Layer 9 of a small transformer language model trained on English Wikipedia (14 layers, counted from 0, width 128).
A neuron's activation on a vector x is ReLU(weights . x + bias), where the dot is the dot product.
The model reads these tokens: "n" " the" " s" "um" "mer" " of" " " "2" "0" "1" "7" "," " L" "al" " was" " v" "ol" "un" "t" "e" "er" "ing"

The vector x that enters this layer's MLP at each token. A number n stands for n times 0.04.
0 "n": 39 -68 -31 -1 -50 -20 41 -22 0 -24 45 -21 19 -34 40 -11 61 4 -8 -10 -28 -49 12 -29 -5 9 -20 -12 20 -1 15 -7 13 4 -44 -3 36 3 -22 12 31 -21 20 -11 -6 -20 5 35 22 -21 38 -23 1 -10 11 26 -3 -28 16 8 -61 20 25 -22 -11 23 2 -19 -11 11 -8 13 4 26 -18 5 15 -22 -15 21 -22 6 -58 -3 4 -2 27 -69 -34 9 -15 -26 9 -49 -19 -11 6 -16 16 15 5 -26 37 5 10 2 5 4 -19 10 -10 46 45 2 14 13 28 26 14 10 -14 37 53 15 -1 16 11 -8
1 " the": 37 -76 -6 8 -35 3 14 -6 -3 -2 14 -47 8 0 52 -3 14 16 16 -26 -4 -59 -6 -45 -11 -18 -37 -11 0 25 20 -2 13 -4 -23 20 47 19 -15 18 62 -15 17 12 -30 -4 21 23 20 -13 58 -41 4 -18 38 1 -12 -20 -9 8 -7 0 23 -16 -7 40 -5 -13 -1 -19 -21 3 37 17 -6 -7 46 -24 -32 -5 -4 12 -77 -13 9 10 13 -73 -49 0 -18 -15 3 -29 31 4 -16 -15 -3 42 -3 4 43 -4 8 -9 14 -37 -29 -1 -9 14 44 29 -2 27 34 19 17 3 -20 20 27 -7 -13 22 -2 -12
2 " s": 2 -44 -27 -7 -9 -14 35 -40 -32 -7 -23 36 13 16 34 35 61 8 -24 -16 -3 -5 3 -65 -8 -34 -57 -23 3 9 -2 32 6 -23 -31 33 -5 48 32 0 32 -43 -8 10 3 -1 37 26 68 -20 27 -45 -9 -9 25 -1 -27 -15 8 -5 20 17 -3 18 -9 60 -15 -8 -2 -13 11 17 7 37 -2 -21 14 6 -4 -17 38 10 -46 -21 -5 3 13 -23 -36 -19 -14 -32 2 6 54 -13 -33 18 -10 6 -18 26 -6 -14 -6 -12 -6 -7 -23 49 -2 -15 21 -9 -32 -7 29 -1 4 29 -51 27 22 -37 34 21 34 -5
3 "um": 55 -64 -49 -4 -20 -18 6 -18 20 5 13 -19 32 61 34 1 36 8 -27 -5 -19 -3 -5 -25 -28 -6 -9 -13 12 2 51 47 5 -38 15 31 -12 22 12 13 26 -5 -7 26 -3 8 5 -1 45 -16 29 -18 -85 7 39 -14 13 -32 4 23 -2 47 -35 -2 -1 -1 -32 11 -4 -15 23 15 14 38 -19 -37 19 -9 -32 7 13 23 -58 31 -22 14 -20 3 -27 -48 -5 -45 16 -5 44 5 -10 38 -7 18 -49 -11 -13 -12 -50 -9 49 10 -17 26 -5 -9 -5 -5 3 1 55 -3 15 0 -26 10 3 -40 -3 10 2 6
4 "mer": -5 -28 -18 12 -32 -10 12 -13 64 6 20 18 52 31 59 15 -22 10 2 -18 -6 -39 -52 -21 -5 -43 -25 -10 31 10 41 33 9 -43 -32 28 -7 18 -4 16 50 -30 -8 -19 -13 9 19 2 42 7 30 -38 -57 -13 18 -21 30 -10 -6 11 4 35 -10 23 5 20 -5 16 -2 -23 33 -7 49 52 -61 2 60 2 -32 4 16 10 4 4 -37 17 27 -35 -8 -6 10 -41 -10 -25 28 -6 -5 -15 -38 19 -6 7 9 -2 -16 -50 29 -24 -39 4 -19 -35 -2 -23 -22 -5 32 -29 33 4 -22 14 4 -4 19 29 3 -3
5 " of": 14 -64 -35 -6 1 -12 20 -17 22 -9 -7 2 38 64 47 -17 15 -1 -19 0 7 -21 -51 -55 -40 -22 -36 0 31 7 30 18 -17 -38 20 3 19 51 -18 40 42 2 1 4 -40 3 15 7 21 -8 47 -16 -36 -28 19 -20 14 3 -8 -7 7 20 -5 -4 -30 -3 -20 13 -26 13 5 -1 43 14 -53 -24 15 -10 2 -9 32 35 -27 -7 -6 -8 0 -35 -19 -48 -14 12 13 4 -12 11 -32 6 26 51 1 -2 21 38 -6 -10 -9 -17 -46 54 -3 8 50 3 -30 -18 58 38 10 -7 -15 -23 3 12 -19 44 6 -32
6 " ": 32 -75 6 -5 -47 -16 41 -10 -10 -12 -17 10 21 3 38 17 34 29 -15 -42 5 -2 -2 -63 -23 -34 -45 10 -9 3 36 6 -18 -3 10 -16 -5 49 12 -14 37 -37 -5 -14 -30 -14 16 14 56 -14 -14 8 -29 -6 8 -18 -9 1 28 -13 42 7 -36 3 -9 21 -9 39 6 32 9 23 7 45 -18 15 19 -4 -4 9 16 3 -57 -2 -14 2 -6 -24 -34 -30 -25 -60 12 7 10 -6 -29 -15 -7 53 -2 4 47 32 31 0 14 -38 -37 40 -34 8 14 19 -36 14 46 27 -8 7 -7 29 25 -36 18 12 11 -24
7 "2": 41 -55 -31 11 -36 -11 25 15 28 -20 -3 -3 -13 55 71 15 31 18 6 -4 7 1 13 -70 -32 -12 -49 -14 33 14 34 -13 -18 9 21 22 -28 44 -22 -23 14 -37 -21 -2 -18 -3 11 29 67 -11 14 -3 -21 -9 23 -20 -23 -17 24 14 11 25 -32 -3 12 12 -25 16 3 2 51 10 3 27 15 -4 40 -1 -18 -11 -7 10 -61 -8 -39 -7 -10 -10 -20 -14 -10 -67 29 -13 37 -23 -23 -21 -21 46 -14 -16 26 44 6 10 12 -32 -41 9 -51 8 -10 -17 -25 24 42 17 12 1 -1 -1 10 -22 16 1 31 7
8 "0": 44 -58 -41 -2 -55 -32 33 -5 14 -24 -5 19 3 35 20 -19 39 19 20 -4 8 -10 4 -71 -29 -9 -36 9 38 26 37 12 13 -6 -15 -16 -14 36 4 -42 27 -9 -6 -8 -24 33 -5 19 54 1 4 0 -42 -12 22 -9 -21 16 -17 21 51 23 -39 -10 1 0 -32 18 21 23 19 11 -8 18 -12 13 65 -20 -28 7 18 9 -47 -20 -18 -25 5 0 5 5 -9 -31 25 -10 54 -23 -15 -13 -36 10 -11 -8 2 21 9 -20 1 -26 -46 7 -44 20 8 12 -37 29 76 22 38 -22 13 -11 11 -29 -19 2 23 15
9 "1": 31 -11 16 4 -68 -40 18 -26 35 -39 0 10 31 95 24 -5 4 15 4 -23 8 -21 10 -52 -31 -13 -32 18 29 32 0 -4 -37 -6 -22 30 -1 19 -8 -9 -8 -42 -7 10 -33 32 -13 21 59 -1 19 -13 -31 24 4 -20 -6 17 -23 26 -6 6 -33 -10 13 -1 13 26 13 26 8 -5 -12 21 -29 -9 42 8 -34 -21 9 17 -30 -4 1 13 15 -3 4 16 -6 -41 44 -47 43 -16 -18 -31 -55 30 7 -1 -5 24 6 23 6 -16 -50 27 -16 20 30 1 -30 16 61 15 19 -36 -24 -22 14 -39 -22 1 30 22
10 "7": 50 -37 -10 -1 -49 3 18 -31 53 -21 -1 22 45 49 34 28 -4 16 29 -2 -15 -34 -22 -44 -28 -13 -34 0 10 2 9 -2 -15 3 -23 19 18 15 -16 -9 1 -31 1 42 -36 9 -11 9 60 -12 -3 -27 -20 8 6 -24 -14 9 -31 23 21 -11 -25 10 10 10 -1 -8 18 28 25 -15 39 32 -40 -28 58 24 12 -25 19 -25 -46 9 10 34 27 -38 -14 15 11 -25 23 -17 40 5 -39 -8 -65 23 9 -28 14 0 38 13 -22 -32 -33 30 8 11 22 -46 -26 11 52 19 16 -26 -54 -6 17 -37 -19 7 24 5
11 ",": 19 -59 -11 -5 -67 -12 13 -42 40 -10 -3 10 59 37 43 11 6 17 -2 -8 -49 -47 -5 -33 -26 13 -41 13 6 5 20 6 -25 4 -24 14 -8 64 10 -3 7 -27 37 34 -43 10 12 6 37 6 27 -50 -18 -16 36 6 -25 27 4 15 -6 7 -28 -34 -4 9 5 13 -11 20 -2 -5 13 41 -8 23 30 -3 -10 -16 27 -2 -55 -6 10 5 20 -44 -15 -28 -5 -11 18 11 20 8 -23 18 -16 60 19 -21 16 23 10 -43 -18 -59 -38 -2 12 -2 12 -21 1 -12 59 14 24 -11 -52 23 -2 4 -13 5 25 13
12 " L": 52 -43 -40 -16 -24 -30 3 -61 -7 -17 -15 14 14 73 42 -2 51 -19 8 -37 -37 -24 -11 -29 -10 3 -24 21 41 -23 28 -52 -23 -4 17 22 6 22 10 -4 23 -15 14 -1 -29 -27 25 28 27 29 -23 -21 -33 -31 5 -2 -13 5 34 27 -4 2 -3 7 1 43 -7 7 -20 22 24 -15 3 39 1 13 30 19 6 -18 0 30 -64 -15 13 -16 28 -28 -44 -24 0 -26 13 -3 42 -9 -31 30 16 21 45 26 18 5 19 11 23 -26 -26 -25 -6 -32 13 -20 -20 19 68 2 -14 -7 -18 -2 31 -41 -18 -12 36 -9
13 "al": 31 -39 -21 -27 -29 -6 -2 1 -23 -12 -30 14 27 16 14 -12 29 -16 5 -20 -36 -7 -3 -38 11 -1 -12 -2 20 -39 40 -29 -35 -15 7 39 -2 19 13 11 51 -18 15 4 -37 -15 10 -3 46 37 -14 27 -43 -18 42 -8 15 -5 32 30 38 -26 -34 -4 29 48 -26 11 -18 -7 24 19 20 9 -24 -1 68 -1 14 -9 5 27 -42 -27 -25 -22 22 -11 -15 -5 14 -78 -17 19 30 25 -27 42 -49 2 -6 32 28 5 -9 -25 -2 -4 -6 33 -37 -8 -15 -24 -27 11 62 -6 8 -17 -29 -6 50 -44 -9 -10 28 36
14 " was": 29 -53 -23 -20 -26 20 17 8 -9 -7 43 -33 20 13 49 -20 -7 13 2 -31 -33 -38 27 -20 -28 12 -40 11 7 8 41 -7 -23 -10 -26 4 4 12 17 18 29 4 35 -4 -26 -1 8 17 48 20 50 -14 -46 -82 10 20 15 -27 54 4 -2 17 -28 -10 3 53 0 7 6 21 2 -6 28 10 -30 -50 10 -14 23 -34 -16 -14 -60 -11 15 -20 34 -41 -22 0 12 -50 16 3 26 3 -45 -4 -25 47 6 -23 37 -9 4 -7 -3 -23 0 22 7 63 12 -7 -23 18 61 1 -5 6 -33 5 -8 -7 -15 14 6 11
15 " v": -10 -27 1 9 -42 -23 19 -31 -6 -4 12 -5 -10 6 41 -10 28 11 15 -44 -44 -53 11 -21 -6 -31 -40 27 13 -25 27 -41 -28 -3 18 -17 -11 -8 5 -12 57 -27 -1 19 -9 11 20 24 42 -29 -5 -16 -56 8 55 -8 -31 -11 38 13 28 3 -15 10 10 63 -1 10 -4 11 15 16 -3 -2 13 -21 19 -8 13 -50 13 35 -61 18 1 -8 80 -4 -26 -8 27 -46 -3 -8 20 -2 -80 10 31 28 -2 -27 10 27 -30 -21 -6 2 -31 26 -7 20 15 35 -28 0 28 -2 3 17 -29 15 42 -6 -5 24 14 7
16 "ol": 41 -45 26 9 -41 -12 -9 25 -22 2 3 0 62 -16 18 -18 30 1 -8 -65 -43 -53 -39 -12 -8 -26 -35 11 -4 -16 7 -42 -42 19 13 35 30 -28 7 11 33 -55 13 30 -21 -1 -5 18 59 31 16 -31 -30 -23 -10 -5 -19 -5 15 5 8 13 -50 21 15 29 -45 29 17 13 15 -18 -14 -2 -20 -31 17 -9 -17 -14 18 52 -21 -4 26 21 56 25 -33 7 32 -33 30 -39 20 7 -16 -4 -23 44 -24 8 -19 34 19 -6 6 1 -24 -1 -6 -10 20 -21 3 24 20 15 -16 19 -3 -7 13 -22 29 -14 22 31
17 "un": 65 -57 9 9 -26 4 7 -13 0 -4 26 36 43 13 44 -10 -11 -16 -16 -6 -31 -83 3 7 -39 2 -70 4 2 -16 56 -34 -33 -23 -1 14 17 -9 19 16 48 -53 4 38 -33 6 -39 30 24 39 18 -17 -30 -1 -17 -42 7 8 0 24 -9 -19 -82 38 2 -7 -31 5 -29 0 22 12 14 18 -38 -3 30 -14 5 0 46 6 -69 23 0 -15 27 -8 -16 9 4 7 36 -11 35 -4 3 -16 12 13 5 -7 9 8 -16 -4 5 22 0 19 8 -21 10 -19 -2 16 30 9 -7 18 -23 -7 15 -35 43 1 9 8
18 "t": 40 -16 16 21 -22 -21 -31 -36 40 6 14 27 64 44 9 -15 -30 -26 15 12 -42 -52 4 -36 12 -7 -57 24 -10 -21 49 2 -14 1 4 30 8 -22 44 -19 11 -12 2 24 -9 -4 -33 -11 4 22 40 3 -31 6 -24 -42 14 16 -5 -3 71 23 -11 7 23 -1 -36 -23 -27 45 9 -15 -3 16 -44 -24 51 -9 31 -10 71 -3 -59 28 -2 11 7 -44 -17 -48 -17 -28 1 8 30 21 -31 -2 18 12 -12 -14 3 15 -26 -19 -3 2 -33 8 -15 -29 18 -5 7 -11 38 0 -6 13 -2 25 5 -27 20 9 36 20
19 "e": 14 16 5 49 1 -22 1 12 26 -8 -19 30 48 65 29 0 -13 -3 7 -13 -19 -61 -23 -33 -21 17 -49 5 4 -34 34 17 -41 -22 -21 46 -28 -9 1 -14 27 -18 7 34 -72 13 -19 13 30 30 8 -27 -32 1 11 -26 -13 5 12 5 27 3 -50 6 37 19 -19 -3 4 32 -3 -57 24 -6 -20 -17 -2 2 -8 -37 44 24 -53 8 -10 35 23 -16 -38 -39 3 3 -15 -22 21 31 -57 -18 36 -9 -17 3 10 5 -11 -21 7 4 -42 35 -36 26 34 6 8 21 15 26 -3 0 -12 44 29 14 5 5 9 14
20 "er": 56 -34 25 25 -45 10 5 -8 20 3 11 9 45 43 41 -9 15 -9 5 7 -25 -52 -23 -11 23 -20 -58 7 41 -18 45 -35 -29 32 -14 27 -13 -12 -10 -11 37 -47 -19 26 0 -14 -49 43 36 18 14 -73 -15 0 17 -29 -19 17 -9 -12 40 34 -32 -2 -1 37 -23 -9 1 20 7 -20 53 32 -60 -18 40 11 -23 -42 40 -10 -51 16 -16 -17 -4 -58 0 -12 19 -1 23 1 25 -4 -33 -7 -7 17 4 0 7 9 12 -21 -6 3 -24 53 6 5 11 -10 10 -1 7 14 -7 27 4 12 12 -12 3 8 -31 -7
21 "ing": 41 -65 4 53 -21 -14 11 -50 34 -21 -1 2 52 31 55 -13 3 -14 -6 -1 8 -49 -8 -45 -22 26 -42 18 33 -22 39 -8 0 17 -18 -4 -11 1 -8 6 61 -22 -7 51 -44 11 -12 26 19 20 -5 -6 -19 -4 12 -27 3 -2 19 -14 45 44 -44 9 8 3 -27 -1 -12 13 25 -15 61 2 -42 -22 -19 -7 19 -23 49 10 -67 13 -33 -4 11 -40 -28 -18 -7 -1 14 -21 -3 2 -42 11 -21 44 15 -11 42 -24 0 -4 9 -5 -45 21 1 49 9 -2 11 3 19 31 -6 -4 -37 11 -5 7 -10 5 -3 0

Each question shows the input weights of one neuron of the MLP. A number n stands for n times 0.0038.

n93 (bias -0.041): -5 -6 24 -6 -13 7 12 -20 14 -1 3 24 -15 -37 -21 -1 -8 1 23 -27 -13 21 18 20 1 22 17 8 -11 -43 23 -2 10 -1 -9 5 11 -9 53 34 16 -15 -7 4 -6 6 -12 -12 -5 -2 -15 13 -3 29 10 31 12 -24 -28 43 -12 15 -11 -3 -14 -28 9 -49 -38 -6 25 18 10 18 17 -20 -18 21 23 -38 -38 -18 8 -26 18 -3 -42 7 -2 12 4 14 15 -5 7 14 -26 -18 8 4 -26 17 20 -24 9 -11 5 -36 -13 -30 23 8 -14 -33 13 4 21 19 -7 7 -14 36 -12 -1 29 -20 -17 19
On which token does it fire most, and how strongly? 17 "un", at about 0.16

n497 (bias -0.031): 9 46 14 17 -19 -17 3 17 -8 -1 -7 -27 -37 12 -14 17 38 -33 -3 35 10 -24 17 -16 -60 14 10 12 -32 -11 -11 11 -7 31 -15 -41 -41 10 -49 -4 -15 10 -19 6 0 -10 -8 10 -14 -11 -19 -35 12 5 14 -1 -16 -9 3 7 33 36 7 -21 -19 -11 -4 0 30 27 -36 5 17 -18 -13 3 -25 16 60 -12 -38 24 34 -15 9 3 -1 -7 -19 -26 -18 13 -3 -23 -12 8 24 7 -12 -25 -6 -2 -10 16 32 -41 5 18 -37 -16 19 15 24 16 6 17 4 -3 -13 11 36 50 -17 7 -1 22 9 58
Which token does this neuron like most? 19 "e"

n62 (bias -0.033): 13 13 35 17 -8 15 17 -13 1 13 -41 1 -24 -10 -32 4 -22 5 12 -2 13 -16 -4 -20 -2 29 -10 20 -6 -28 -39 2 40 -16 21 -26 1 3 1 -30 5 -23 -19 27 37 -17 19 18 16 -7 22 35 1 -15 26 -10 -17 7 2 -1 -16 28 8 -3 3 -22 17 24 7 11 -2 14 9 -27 2 -4 -1 9 7 2 3 3 -15 -4 -4 -45 14 -17 -7 -32 -37 10 6 -16 -30 9 12 -6 1 -3 3 4 -7 -27 29 -30 -20 23 2 -12 41 5 11 -15 44 -56 -7 -30 20 -3 -19 -7 -15 23 16 24 21 24
Which token does this neuron like most? 21 "ing"

n144 (bias -0.041): -3 28 -13 -13 -6 -26 5 14 12 -10 5 -17 21 -10 -19 -36 25 -3 -8 -3 13 17 -1 -19 48 -11 -5 12 33 15 -11 -4 14 -17 25 -6 -9 26 8 -18 -3 -18 13 -11 34 9 26 -12 -10 6 -15 -1 67 5 12 17 -34 16 -42 24 -4 -27 25 10 -10 -5 -11 11 -3 27 7 -14 -1 -4 -36 16 -45 40 -52 -17 -12 -38 -14 8 -7 -20 29 33 -1 -8 31 -8 -12 -17 -4 -30 23 -4 1 -23 23 21 -18 18 -20 -60 1 23 -23 9 5 23 2 46 3 -16 -21 -4 9 -7 18 12 2 -8 -12 -17 7 2
Which token does this neuron like most? 8 "0"

n174 (bias -0.046): 7 -27 -38 18 19 -25 -28 -21 -5 -1 40 -35 27 2 21 -23 -25 -14 20 -8 -8 25 32 -6 31 -17 -13 -44 -23 1 -19 -18 40 11 32 -27 38 -41 -17 -8 -12 13 26 31 32 9 13 7 -7 -39 -1 -20 -13 -25 -25 -3 11 37 -9 4 -7 -26 -19 -32 1 1 30 27 -16 21 2 2 11 -21 -14 21 -32 33 -30 17 -19 -13 1 27 -14 -7 0 -5 9 13 -16 3 26 13 -16 4 -10 3 18 -23 38 3 -4 36 27 -16 -27 38 -20 -16 1 5 2 -8 19 -14 -45 -12 6 12 -11 -10 -9 18 31 4 34 3
Which token does this neuron like most? 0 "n"

n333 (bias -0.050): 8 -16 11 -8 2 -19 22 -11 -11 19 -29 27 -10 -14 22 12 -16 11 -42 -11 -29 -6 -8 -57 -25 3 35 3 18 10 -10 28 0 23 -6 17 8 15 34 -11 14 1 25 -50 7 -11 4 -41 -32 32 -14 18 46 -50 -42 63 6 1 -33 38 5 -33 13 -12 -34 -14 -29 1 7 55 3 -35 -13 -8 25 -3 8 14 -31 -5 -9 -27 -8 17 40 -6 -1 19 -15 13 -12 7 23 -11 -7 19 -5 -13 20 15 1 3 -56 -37 -17 -15 29 -31 12 -15 27 -6 21 10 42 9 -9 35 37 16 0 -35 14 31 3 -8 37 -9
Its two highest activations, in order, are on tokens 11 ",", 12 " L"

n346 (bias -0.045): 15 7 8 -10 -5 39 2 51 -21 -12 -10 21 -16 -7 -41 -3 8 41 40 -1 -44 22 32 33 17 18 21 -6 -2 -33 9 7 -19 -32 -14 -5 -3 -19 -6 24 13 -13 -36 48 -7 12 -27 7 -34 -53 -3 4 9 39 11 2 -7 18 54 -23 -34 3 -17 -16 -8 0 -4 -29 4 21 -11 28 41 16 -24 5 25 2 28 -2 11 18 -13 -9 7 -13 -15 -3 38 -14 1 -4 -15 -19 -22 7 -21 -1 -30 11 5 3 -31 -29 -8 1 -26 3 23 12 31 -5 -34 -30 36 -43 -6 -10 25 5 58 -14 22 -42 -8 1 -19 -29
Its two highest activations, in order, are on tokens 20 "er", 13 "al"

n374 (bias -0.037): 38 -10 53 -25 26 3 0 -9 -22 23 -6 -10 6 -11 13 -14 9 20 34 5 8 28 -2 -16 8 -42 18 -6 29 23 8 24 -28 -20 -3 -39 39 30 -25 11 -19 11 -34 18 16 -29 -16 18 32 -7 19 -3 17 -27 -42 7 -22 -4 -11 -17 -1 -33 19 -16 -12 -29 -11 9 15 -23 -46 -20 4 -18 0 4 -2 31 21 -11 -35 15 22 13 10 -4 38 11 -36 15 3 31 1 1 -9 50 -21 -6 33 12 -21 27 20 6 -10 -5 -15 -35 -14 -26 -3 -5 18 7 23 24 -33 -1 2 -40 27 6 -9 33 -22 -21 10 -24
Which token does this neuron like most? 1 " the"

n361 (bias -0.043): -12 16 12 -23 10 33 6 -2 -34 10 -8 11 4 -44 -4 21 29 -28 -15 -10 31 7 8 -32 3 -11 -21 -36 7 -33 -7 14 46 3 9 -11 2 -15 18 -14 -18 11 -13 -9 -21 -3 14 -26 -12 -5 -16 -9 2 0 31 44 -28 -3 -36 -28 -8 -18 -17 -7 1 36 7 -7 12 -31 -2 18 9 -32 8 26 -2 24 24 -10 3 -7 -34 -15 -2 11 1 -5 -5 31 27 -13 22 -6 0 8 12 13 10 -11 -29 23 8 -4 -4 35 11 7 -18 -5 3 6 -1 14 -16 4 -43 25 -15 4 8 26 -1 11 31 19 -5 10
On which token does it fire most, and how strongly? 2 " s", at about 1.3

n402 (bias -0.024): 21 5 -5 26 -52 -14 -15 -5 -5 -1 -21 17 -30 -4 16 11 -4 -27 -30 -9 -7 1 3 23 37 -1 -2 -7 -26 -1 -26 46 43 1 12 -19 -35 -6 29 -42 -21 1 11 -2 -1 -1 18 -28 -5 -5 -28 -24 20 16 7 -17 12 30 6 35 -14 14 14 1 19 6 -15 24 26 -1 -18 -8 44 -35 -19 52 1 -8 -33 32 8 1 -4 -23 -17 0 -3 -12 32 -2 -19 1 21 14 3 -52 11 -3 -4 -14 -11 -23 -26 34 18 -17 1 26 -16 -1 -2 10 -15 -11 38 6 -18 -1 -39 11 -15 40 16 30 8 22 20 51
Which token does this neuron like most? 11 ","

n425 (bias -0.032): 9 -4 23 28 -1 26 16 -26 1 -31 17 -17 -10 -43 -18 -38 9 9 -22 26 6 -3 9 -30 -19 6 0 29 29 -20 -15 -10 -58 3 36 -10 -11 -6 1 15 6 -41 -1 -18 -23 -47 15 4 -6 -33 40 -37 -13 -23 23 17 42 13 43 11 -20 -9 1 0 -4 -11 32 -14 -18 12 -3 12 33 -47 10 7 -29 -11 -2 -11 -14 -9 34 5 10 -15 -16 28 38 -2 -1 42 -5 38 19 11 33 -34 14 -15 -8 9 -24 -6 -22 43 27 10 -15 -9 5 27 5 5 -16 1 -14 -24 28 5 -6 -16 -25 11 3 30 11 -13
On which token does it fire most, and how strongly? 5 " of", at about 0.2

n286 (bias -0.026): -8 8 59 -35 4 -53 -25 -26 -22 4 17 5 22 -22 31 -9 1 -23 9 -20 -20 16 25 28 -24 15 -9 3 -6 -25 -2 20 4 26 -29 20 -38 -11 -7 -28 -41 23 -13 18 -16 24 -21 -6 16 17 3 -1 8 5 19 11 11 -4 -18 1 -29 -4 19 -4 18 -12 10 -10 -7 -6 -13 -12 -40 -1 13 32 -19 1 -26 -16 21 29 23 -29 -9 4 16 25 -10 12 -31 11 24 -15 -17 8 15 -15 -5 19 19 -3 -28 -15 4 -41 5 21 14 15 46 35 12 29 27 -6 31 -11 13 -53 16 11 -7 -26 -25 18 50 -4
Which token does this neuron like most? 9 "1"

n67 (bias -0.033): -27 -10 -6 -5 9 40 -28 3 -13 19 -13 -3 -10 4 -23 2 -14 -58 4 -8 -12 33 -40 6 -23 21 -9 22 -45 12 -14 14 -8 1 52 19 -13 -20 -52 19 0 -15 49 -8 12 29 -3 -25 -35 28 -15 -27 5 -27 -5 13 -29 16 -7 38 -14 10 5 -5 -29 0 27 0 -37 -16 7 2 -23 -3 -25 4 -17 -7 27 19 19 -1 -14 4 6 -37 18 16 -20 13 -30 -13 -28 9 -9 26 11 22 14 -25 7 69 -2 -4 -24 10 -45 45 13 -9 -31 43 11 14 13 35 21 14 47 15 15 1 -11 -11 24 10 41 -11
Which token does this neuron like most? 13 "al"

n191 (bias -0.036): 8 10 8 -12 6 1 -1 6 -23 22 15 -8 -9 -3 8 32 17 -27 -32 34 2 28 -3 -20 -7 -26 32 -28 30 2 -11 26 -10 -15 11 5 2 5 -30 -30 38 -6 15 -11 10 30 44 -5 22 -10 14 5 37 20 7 -34 -37 -13 5 -12 -15 12 32 -13 -9 -68 -20 53 4 20 -3 -19 -36 -27 28 16 -36 0 -8 -10 -13 26 -46 26 25 0 -15 3 17 13 3 19 14 -7 2 16 42 -8 -10 -14 4 -1 -1 -16 -9 -11 15 -12 13 -35 -19 26 3 -18 -22 -24 -4 -8 -16 7 -5 -26 0 -18 30 6 7 -26
Which token does this neuron like most? 7 "2"

n468 (bias -0.047): 18 -2 10 -6 10 8 3 7 -39 25 16 -2 16 -8 -30 -8 7 -30 -3 0 -3 24 -30 -6 -21 3 11 10 -10 24 18 -12 1 39 2 -11 63 -28 -10 -10 -25 26 -2 32 28 -14 -15 -11 10 4 16 6 4 -1 14 -8 12 -22 -22 37 10 -3 19 -3 -14 -45 -34 -28 9 -36 -13 -14 -4 26 24 -17 -13 -42 -22 16 14 23 -10 11 26 31 7 11 2 -52 -12 -2 -15 15 -3 13 1 -2 4 -2 -18 9 12 -20 23 12 -1 -25 -6 -10 -3 -2 17 1 4 29 -36 13 -7 5 15 3 -23 11 -20 5 13 4
Which token does this neuron like most? 16 "ol"

n232 (bias -0.034): 17 25 11 -10 -9 -8 -8 -6 -16 35 15 20 0 -41 48 -6 -27 -40 14 22 -9 -6 31 26 -28 29 17 11 -36 -36 5 10 -5 -9 -40 5 18 14 -7 -9 -28 11 -36 -19 17 15 -1 14 8 3 -28 -15 15 -3 -49 -16 11 28 24 25 23 -35 -34 8 -17 1 -5 -34 2 -6 -3 -2 -32 -29 -14 -15 9 9 -3 -43 -17 -11 -8 -11 44 37 4 -11 3 44 7 31 -23 -12 -10 -11 2 17 8 9 27 10 -4 4 -32 -10 -7 24 -47 21 44 -12 25 7 0 5 5 2 -5 34 -24 -12 17 17 18 30 1 17
Its three highest activations, in order, are on tokens 17 "un", 18 "t", 19 "e"

n481 (bias -0.028): -8 32 5 -56 19 35 37 -2 -13 -17 -15 32 9 -2 -21 -3 -16 -30 -18 35 -18 2 -8 12 38 27 -9 -32 -9 19 -9 -28 -11 15 34 10 11 -10 -11 14 3 -18 9 -7 -11 -3 -2 3 2 8 9 -14 -3 -14 -18 29 20 -10 -24 -6 -20 6 4 -15 -20 -12 3 22 6 -5 -21 -11 7 -4 -34 -7 -6 -3 -9 5 22 1 16 30 28 3 -13 4 -39 3 12 -13 -2 -18 -25 6 22 -24 7 38 -6 3 -6 -9 8 22 -16 19 19 27 -4 7 2 10 -7 32 -4 -1 1 -9 17 -10 -3 43 -10 -5 -4 -38
Which token does this neuron like most? 5 " of"

n501 (bias -0.037): -2 4 -3 24 3 28 -13 -28 -5 -1 -12 -2 -8 17 32 25 -16 10 -7 -2 15 36 5 13 -13 45 -19 -65 13 8 -11 -8 -21 49 11 -42 6 -7 -28 -19 -14 -18 -22 14 14 19 -3 16 -28 3 20 -2 14 24 -2 -31 8 -46 22 -6 -2 -32 41 -34 33 11 -8 -23 5 -13 -21 8 29 -9 -19 8 -22 18 33 -1 -36 41 -10 18 4 50 -25 23 -32 -11 -41 6 -22 -2 2 -19 -1 6 13 6 -14 24 11 -18 -12 -3 -39 16 1 10 -5 14 -1 16 -16 2 2 20 37 23 0 -7 -15 31 30 16 3 -16
On which token does it fire most, and how strongly? 21 "ing", at about 0.42

n58 (bias -0.023): 19 19 44 -14 32 -43 -25 -32 0 27 -36 -5 -15 -14 -30 29 21 -19 9 -22 -8 2 -14 20 9 -11 31 10 -15 29 6 7 15 -2 -45 -17 22 -19 12 4 -16 -14 -12 31 -15 -9 16 41 -13 1 11 11 21 9 1 8 -16 19 5 -18 21 -12 5 -34 21 -17 1 8 12 -19 12 22 39 -11 -9 14 19 -1 21 -11 -30 2 -32 -20 -33 -1 -11 30 -15 -2 -17 7 -8 6 -34 14 -12 -18 1 -21 -4 -4 19 -8 18 3 5 -17 -6 -3 -7 42 21 8 6 29 -12 -29 -16 -11 -6 20 -10 -18 30 7 25 3
Which token does this neuron like most? 1 " the"

n476 (bias -0.043): 8 21 12 4 -17 -11 -18 -6 42 35 25 -10 -17 5 6 30 6 -14 -6 15 -3 4 7 -3 -10 35 10 -33 -38 -20 -14 -1 -10 -15 -25 24 -2 29 1 36 -13 25 -20 -12 23 -33 -14 -6 38 16 -15 -1 16 0 -24 13 -6 2 -22 25 -9 18 -16 -5 -33 -17 -30 5 28 -14 12 -17 -36 -22 6 23 -13 10 -25 -12 22 10 39 -26 2 1 30 2 -10 34 3 -5 -21 -12 4 -7 16 3 25 20 8 -1 4 0 11 -24 -5 20 -21 -26 -19 20 -6 32 -32 35 10 3 -6 2 6 -5 20 2 -31 -17 -7 -11
On which token does it fire most, and how strongly? 9 "1", at about 0.28

n177 (bias -0.028): 22 -17 6 -12 3 4 32 -22 12 -8 13 7 -6 20 4 61 -2 3 16 18 33 11 23 -4 -25 -15 -1 9 -11 1 11 17 16 -13 -18 20 -3 27 16 23 -52 1 16 21 1 0 31 -4 15 -7 7 -26 25 -22 -33 -5 23 32 -1 -17 -32 5 6 -1 -23 16 -22 -20 -28 18 39 -6 12 4 24 -10 -11 6 8 5 -28 -54 8 -2 17 27 -6 20 0 15 10 -12 1 8 -20 -9 11 15 9 16 -17 -31 4 -6 -12 -11 -1 9 -3 -34 6 -21 -1 0 3 -26 -36 -26 -4 -13 -8 -26 -3 -3 10 -23 5 14
On which token does it fire most, and how strongly? 10 "7", at about 0.55